Layer 2 of a small transformer language model trained on English Wikipedia (12 layers, counted from 0, width 64).
A neuron's activation on a vector x is SiLU(gate . x) times (in . x), where the dot is the dot product.
The model reads these tokens: "20" "15" "–" "16" "," " " "20" "16" "–" "17" "\n\n" "==" "T" "eam" "==\n\n" "20"

The vector x that enters this layer's MLP at each token. A number n stands for (n - 500) times 0.0019.
0 "20": 616 709 503 599 692 293 339 503 545 203 490 458 366 204 532 657 491 663 384 374 457 353 417 544 626 141 503 396 150 356 368 555 667 523 788 504 510 251 587 468 475 403 522 704 646 357 458 373 605 446 554 595 149 503 684 372 349 471 606 530 696 526 530 503
1 "15": 566 593 446 461 845 427 458 431 581 390 800 499 577 267 569 713 510 221 508 689 507 342 536 706 360 545 389 540 288 463 523 519 961 238 659 365 390 454 762 557 588 636 585 355 752 541 542 453 359 365 617 592 437 503 642 455 519 464 601 465 423 707 530 652
2 "–": 483 510 581 499 723 536 609 543 584 325 458 288 456 698 584 683 542 328 554 151 554 790 408 483 450 284 742 399 320 510 521 660 545 539 631 697 613 470 544 314 639 346 924 527 511 686 376 634 556 448 769 661 353 556 362 454 421 552 323 455 289 430 441 780
3 "16": 450 562 428 539 756 443 437 401 605 413 840 503 658 247 574 667 548 290 532 674 471 322 597 701 330 392 358 513 339 504 531 435 905 177 729 330 362 599 758 456 563 687 594 337 805 594 543 487 372 341 613 552 386 377 566 444 565 401 620 446 483 678 539 684
4 ",": 376 576 382 666 560 485 523 565 497 630 427 356 475 463 511 667 627 469 655 448 394 627 564 750 472 574 984 141 240 320 440 388 557 672 720 416 359 419 686 481 520 379 720 491 429 259 331 561 671 231 495 535 509 416 670 813 498 610 665 617 473 542 527 423
5 " ": 190 606 664 400 789 720 590 552 381 515 647 449 426 678 566 542 506 452 292 506 424 436 577 435 326 366 671 315 490 297 480 456 713 363 708 328 517 305 658 574 469 196 488 419 233 471 340 442 554 663 722 296 159 617 503 702 389 637 583 527 373 383 454 476
6 "20": 505 819 498 502 676 354 393 483 574 232 438 521 386 159 535 662 499 684 429 470 427 378 463 517 538 114 549 344 95 413 372 440 654 474 902 489 472 220 588 402 534 385 546 619 654 420 417 415 526 389 612 358 149 461 607 406 395 507 565 526 731 555 537 514
7 "16": 454 587 447 510 770 449 466 395 641 399 820 505 685 207 537 680 554 306 531 682 488 298 592 710 334 425 380 501 324 508 536 436 885 181 722 380 320 547 752 488 575 689 595 356 764 592 555 471 352 350 651 503 412 387 571 408 529 383 586 456 504 736 538 675
8 "–": 495 536 618 467 751 524 633 571 628 322 471 308 453 680 575 706 541 360 566 178 552 749 440 513 464 297 793 418 285 515 532 634 552 533 637 724 576 375 535 348 595 392 883 548 467 669 388 649 538 452 829 554 354 601 362 406 357 537 280 469 335 494 426 755
9 "17": 469 548 408 492 760 430 458 400 653 432 763 469 688 225 500 668 518 296 536 657 533 386 633 695 343 324 417 484 373 479 558 382 928 245 699 412 313 602 769 466 596 731 594 349 847 709 505 472 398 358 631 592 367 374 599 418 555 345 548 480 514 643 548 670
10 "\n\n": 611 510 690 446 759 290 678 617 550 238 672 628 499 585 557 493 572 314 623 575 490 382 269 549 451 744 694 128 714 346 604 458 742 367 529 299 536 571 527 286 199 623 567 450 672 276 542 456 479 523 349 857 291 445 509 468 654 353 529 631 393 398 531 498
11 "==": 578 669 658 629 670 594 577 576 585 455 558 530 852 565 661 488 560 920 496 396 529 636 353 581 677 394 712 388 485 333 682 453 768 538 315 602 597 436 336 283 100 975 431 608 498 543 353 867 525 639 557 442 393 722 376 560 372 375 588 545 282 450 464 517
12 "T": 333 384 266 417 630 636 417 482 598 183 738 656 212 540 345 428 401 577 529 576 397 267 685 149 320 843 638 293 272 424 505 217 368 529 558 460 247 510 542 571 578 504 566 549 701 341 419 390 747 617 542 524 507 388 452 337 395 364 633 554 578 302 469 320
13 "eam": 597 502 509 487 564 619 367 477 494 499 142 547 302 409 703 782 601 571 405 621 504 671 680 458 500 243 354 487 219 160 394 725 709 507 473 363 360 43 618 365 665 430 569 490 661 292 545 198 666 655 764 441 543 589 478 155 459 608 521 565 497 332 494 597
14 "==\n\n": 724 405 606 473 745 357 665 492 640 271 803 545 423 587 538 549 538 600 763 534 534 671 419 466 425 551 580 286 650 316 673 605 676 333 414 376 552 440 573 269 355 571 473 491 424 293 561 305 496 622 139 912 354 240 545 563 487 397 409 580 231 597 540 443
15 "20": 541 804 518 425 616 404 334 444 356 241 513 428 347 182 550 625 510 629 415 437 432 624 330 490 571 176 413 277 184 473 418 464 588 473 916 507 654 409 538 374 661 520 571 725 741 513 334 408 514 409 478 527 109 353 637 357 543 501 644 502 659 515 540 436

Each question shows the input weights of one neuron of the MLP. A number n stands for (n - 500) times 0.0031.

n162 gate: 653 468 675 620 572 436 489 346 577 592 490 268 580 544 575 424 353 582 406 403 347 375 556 518 457 352 425 609 545 546 683 387 541 525 657 486 423 605 615 487 467 385 596 513 484 693 580 653 511 593 433 474 666 516 387 318 535 637 572 381 577 277 519 421
n162 in: 661 686 503 435 396 384 504 304 521 467 515 497 455 387 551 462 370 547 602 519 502 431 463 495 412 494 624 733 632 598 240 351 517 457 928 680 461 533 548 310 478 559 336 260 420 525 389 434 699 479 410 455 527 500 319 333 606 681 444 473 421 439 522 419
On which token does it fire most? 4 ","

n43 gate: 528 298 618 543 454 585 337 354 457 474 333 287 413 493 361 730 347 545 473 513 309 612 478 357 534 514 322 415 748 497 479 624 450 308 636 497 416 523 525 390 446 555 289 411 466 337 371 620 610 244 563 419 406 460 616 461 472 332 664 407 558 716 598 371
n43 in: 523 391 754 469 554 644 289 430 389 344 541 283 376 458 633 599 391 768 485 571 538 467 455 365 755 625 585 355 550 502 473 604 463 504 667 317 437 559 506 494 460 520 409 270 499 562 456 614 493 574 583 505 821 577 498 512 487 377 502 459 626 747 435 348
On which token does it fire most, and how strongly? 2 "–", at about 0.21

n39 gate: 578 505 588 570 517 489 516 492 785 514 421 426 611 522 321 334 601 547 544 387 639 514 487 595 318 326 599 579 637 457 416 635 357 567 389 549 467 498 365 646 388 384 572 501 443 462 369 354 370 465 547 478 265 451 394 400 449 383 166 496 508 414 365 434
n39 in: 426 405 506 398 414 524 411 510 591 546 597 477 534 397 363 692 510 454 498 410 447 652 547 375 448 438 478 444 471 464 460 519 597 488 245 476 247 447 343 449 530 502 300 443 417 608 408 359 728 525 452 554 249 510 369 631 471 446 274 652 541 670 341 648
On which token does it fire most? 8 "–"

n133 gate: 440 572 558 444 404 640 557 411 323 672 577 473 538 596 336 733 657 451 508 225 453 724 587 229 667 523 386 593 458 620 625 384 579 600 560 312 336 300 121 517 653 536 594 449 522 813 292 471 482 392 600 687 360 375 600 447 680 286 454 418 567 652 428 501
n133 in: 514 614 533 625 441 617 461 348 486 712 667 549 323 575 541 574 720 540 518 306 463 587 486 430 315 554 411 420 343 426 642 448 321 471 501 569 578 457 314 528 670 492 702 436 489 701 266 210 357 449 642 544 418 350 663 593 756 589 570 319 592 556 300 575
On which token does it fire most? 2 "–"

n156 gate: 499 499 501 500 501 502 498 503 499 499 500 499 502 500 499 498 497 499 501 502 500 502 502 499 499 500 501 502 500 500 498 496 498 502 499 500 502 502 499 496 501 500 495 500 498 500 497 499 501 500 501 499 502 498 504 499 502 497 501 502 498 500 501 500
n156 in: 502 496 497 502 504 500 501 500 501 500 501 500 500 502 504 499 500 500 497 495 501 501 496 503 500 500 500 501 502 498 500 500 500 502 499 499 499 501 497 501 502 501 502 502 503 501 499 502 501 499 499 500 501 501 503 499 501 504 499 503 498 497 500 500
On which token does it fire most? 6 "20"

n69 gate: 507 625 553 337 502 367 565 664 462 448 518 440 703 432 476 431 466 386 431 587 433 423 603 570 642 448 603 571 315 518 575 542 517 433 403 457 518 486 611 601 277 285 555 360 593 567 657 545 597 623 457 576 400 596 452 447 470 640 453 438 677 396 494 327
n69 in: 471 615 509 317 367 321 526 482 456 479 537 448 666 446 602 518 537 394 465 593 372 421 550 475 639 530 533 552 237 481 565 474 524 443 398 505 532 503 539 539 285 379 520 278 565 556 710 572 651 575 491 544 440 642 433 456 429 581 523 479 641 478 403 416
On which token does it fire most? 0 "20"

n120 gate: 388 394 458 350 289 589 766 523 210 551 499 456 376 331 317 566 591 473 650 474 754 617 476 420 486 348 406 440 411 409 560 663 605 495 569 499 449 388 444 521 632 307 458 463 550 618 389 476 572 492 449 650 633 600 333 479 721 268 617 618 467 683 402 427
n120 in: 583 619 569 602 548 484 129 587 562 542 438 392 459 602 637 294 474 641 418 458 290 521 541 563 556 476 572 497 467 540 436 463 455 550 363 467 562 642 612 482 373 727 437 495 342 521 431 451 498 514 480 302 517 512 581 455 275 712 293 334 745 488 683 764
On which token does it fire most, and how strongly? 10 "\n\n", at about 0.3

n34 gate: 620 509 404 463 419 613 428 425 441 545 569 332 522 604 440 413 384 490 583 616 598 670 516 455 406 536 530 596 456 606 502 636 570 600 671 704 524 477 581 542 376 506 482 493 472 335 449 457 521 481 513 671 532 356 533 585 459 676 486 397 369 600 513 390
n34 in: 677 559 418 516 457 380 523 452 546 475 432 378 462 580 477 545 541 500 506 575 565 566 471 546 384 521 465 499 620 567 489 536 567 613 577 623 620 524 544 563 428 443 522 446 536 377 465 396 592 470 418 523 469 422 489 575 431 825 607 378 408 493 579 558
On which token does it fire most? 14 "==\n\n"

n38 gate: 342 620 714 562 494 448 394 593 501 748 628 554 731 476 632 824 472 321 267 443 442 229 616 440 574 321 299 427 346 319 739 503 455 466 554 636 427 424 287 583 572 474 475 448 608 639 612 297 226 692 363 585 488 763 544 489 514 444 393 295 566 591 466 303
n38 in: 341 648 629 438 484 483 456 588 494 582 575 510 503 446 716 693 347 306 569 411 319 510 653 443 457 521 227 489 371 329 758 594 547 288 459 676 627 443 461 417 348 570 292 365 530 710 471 412 201 743 200 519 568 608 559 473 427 598 393 364 470 445 337 589
On which token does it fire most, and how strongly? 1 "15", at about 1

n14 gate: 499 395 689 680 441 477 271 355 577 655 487 464 452 538 702 657 654 506 430 692 333 722 582 554 513 518 373 623 592 737 628 635 386 584 536 498 598 472 531 605 282 595 384 675 628 479 235 585 513 316 562 414 271 552 627 199 561 511 672 497 371 615 511 444
n14 in: 414 488 441 565 415 521 461 629 432 217 458 493 537 598 388 457 387 555 500 469 548 337 286 376 465 775 390 326 387 478 448 367 501 510 491 620 636 586 547 321 196 535 473 480 594 395 336 438 428 662 343 413 482 560 712 519 324 483 410 569 463 526 674 489
On which two tokens does it fire most, strongest first? 11 "==", 15 "20"

n140 gate: 532 265 580 351 614 184 507 301 357 681 581 575 599 357 487 518 846 442 590 288 528 545 497 739 531 613 414 562 533 567 660 555 425 388 475 571 398 345 489 704 378 544 483 650 499 472 429 336 725 494 531 663 402 557 278 449 553 675 476 590 373 544 485 494
n140 in: 393 383 365 464 674 367 399 363 327 578 565 614 542 613 435 386 729 508 569 219 587 417 457 742 457 581 461 596 460 427 590 624 480 408 374 521 406 269 628 600 401 549 485 519 521 609 469 484 832 618 417 587 381 694 302 624 563 423 379 469 443 492 441 440
On which token does it fire most, and how strongly? 14 "==\n\n", at about 0.49

n132 gate: 501 500 497 500 506 498 503 503 499 503 500 501 505 499 498 500 499 500 498 502 496 500 503 502 506 498 503 504 499 501 500 496 500 500 499 496 501 500 499 498 499 500 497 498 498 500 505 503 502 499 502 498 500 498 504 498 500 498 496 503 500 498 497 500
n132 in: 499 499 502 496 500 501 501 502 501 498 504 503 504 498 504 498 504 500 499 500 499 502 502 501 507 499 500 499 500 499 498 499 498 503 497 499 502 499 501 498 501 500 499 497 501 500 499 503 500 497 501 500 501 501 496 497 498 504 495 502 499 500 500 500
On which token does it fire most, and how strongly? 11 "==", at about 0.00029

n44 gate: 411 712 549 572 512 774 607 560 345 664 392 652 600 581 464 617 659 400 464 303 553 678 507 208 454 551 325 699 307 634 845 638 574 632 373 357 645 529 453 273 700 691 367 453 508 559 362 582 553 453 573 578 386 413 522 465 589 445 497 703 536 615 411 344
n44 in: 450 657 353 566 392 762 668 461 398 599 425 525 593 542 566 622 687 534 601 370 462 598 428 53 416 628 487 592 474 458 675 572 728 703 465 559 423 310 301 295 689 528 343 439 464 484 305 401 507 472 510 590 519 382 558 369 547 474 544 561 430 511 716 565
On which three tokens does it fire most, strongest first? 11 "==", 13 "eam", 2 "–"

n48 gate: 605 480 438 556 471 719 542 445 565 584 592 539 393 537 656 272 524 309 562 544 474 498 653 437 729 472 375 540 322 344 476 494 456 718 391 747 593 338 657 542 612 455 648 676 361 342 671 535 560 602 351 667 385 588 421 409 610 518 292 553 535 614 392 387
n48 in: 484 533 544 431 383 496 363 512 467 519 463 480 538 558 389 667 435 623 460 429 525 567 289 541 361 447 630 559 557 660 496 564 608 385 534 248 397 649 448 555 403 541 330 400 581 636 332 499 458 419 575 365 522 312 492 580 242 386 619 431 396 518 581 551
On which token does it fire most? 10 "\n\n"

n66 gate: 593 717 432 527 488 590 637 496 445 636 623 362 669 369 558 419 498 537 403 387 414 636 538 326 684 389 469 536 471 601 600 481 515 459 262 548 537 318 595 456 588 599 418 359 338 329 568 652 549 435 572 591 412 501 564 330 419 479 417 486 620 247 487 436
n66 in: 619 353 395 515 578 535 579 523 442 462 685 604 457 493 536 398 492 410 385 474 465 406 570 629 451 536 483 560 587 430 464 514 606 440 470 403 461 577 412 626 676 493 561 690 669 523 579 599 475 523 414 655 411 359 517 350 555 588 357 522 501 386 236 464
On which token does it fire most? 4 ","

n167 gate: 573 430 489 602 309 492 433 572 379 583 580 397 385 529 680 436 583 531 542 426 629 415 695 401 549 474 257 504 600 455 306 550 679 484 458 445 351 354 452 355 546 565 379 421 567 668 597 424 470 567 478 532 565 621 676 368 259 634 601 595 447 507 559 602
n167 in: 615 429 625 429 541 612 554 317 463 474 519 549 474 453 481 518 466 574 574 505 585 491 626 587 556 613 424 464 331 452 619 550 679 345 643 647 356 325 428 476 390 249 551 424 617 453 627 741 365 563 405 547 402 447 685 522 608 462 482 732 406 447 536 427
On which two tokens does it fire most, strongest first? 13 "eam", 1 "15"

n25 gate: 501 502 499 495 503 501 497 497 503 502 501 500 501 498 501 498 500 500 506 498 503 498 498 499 498 502 502 501 498 504 497 503 500 499 506 503 495 498 502 497 498 503 505 500 497 500 496 500 498 499 504 502 497 500 505 502 503 500 506 500 498 495 499 503
n25 in: 501 502 494 498 501 498 503 500 500 497 499 500 497 502 496 497 502 501 499 495 500 500 495 503 499 499 503 499 504 497 502 501 499 493 498 501 500 497 499 510 502 503 503 503 498 501 501 499 498 503 498 502 500 500 499 497 496 501 499 496 504 501 501 503
On which three tokens does it fire most, strongest first? 8 "–", 2 "–", 0 "20"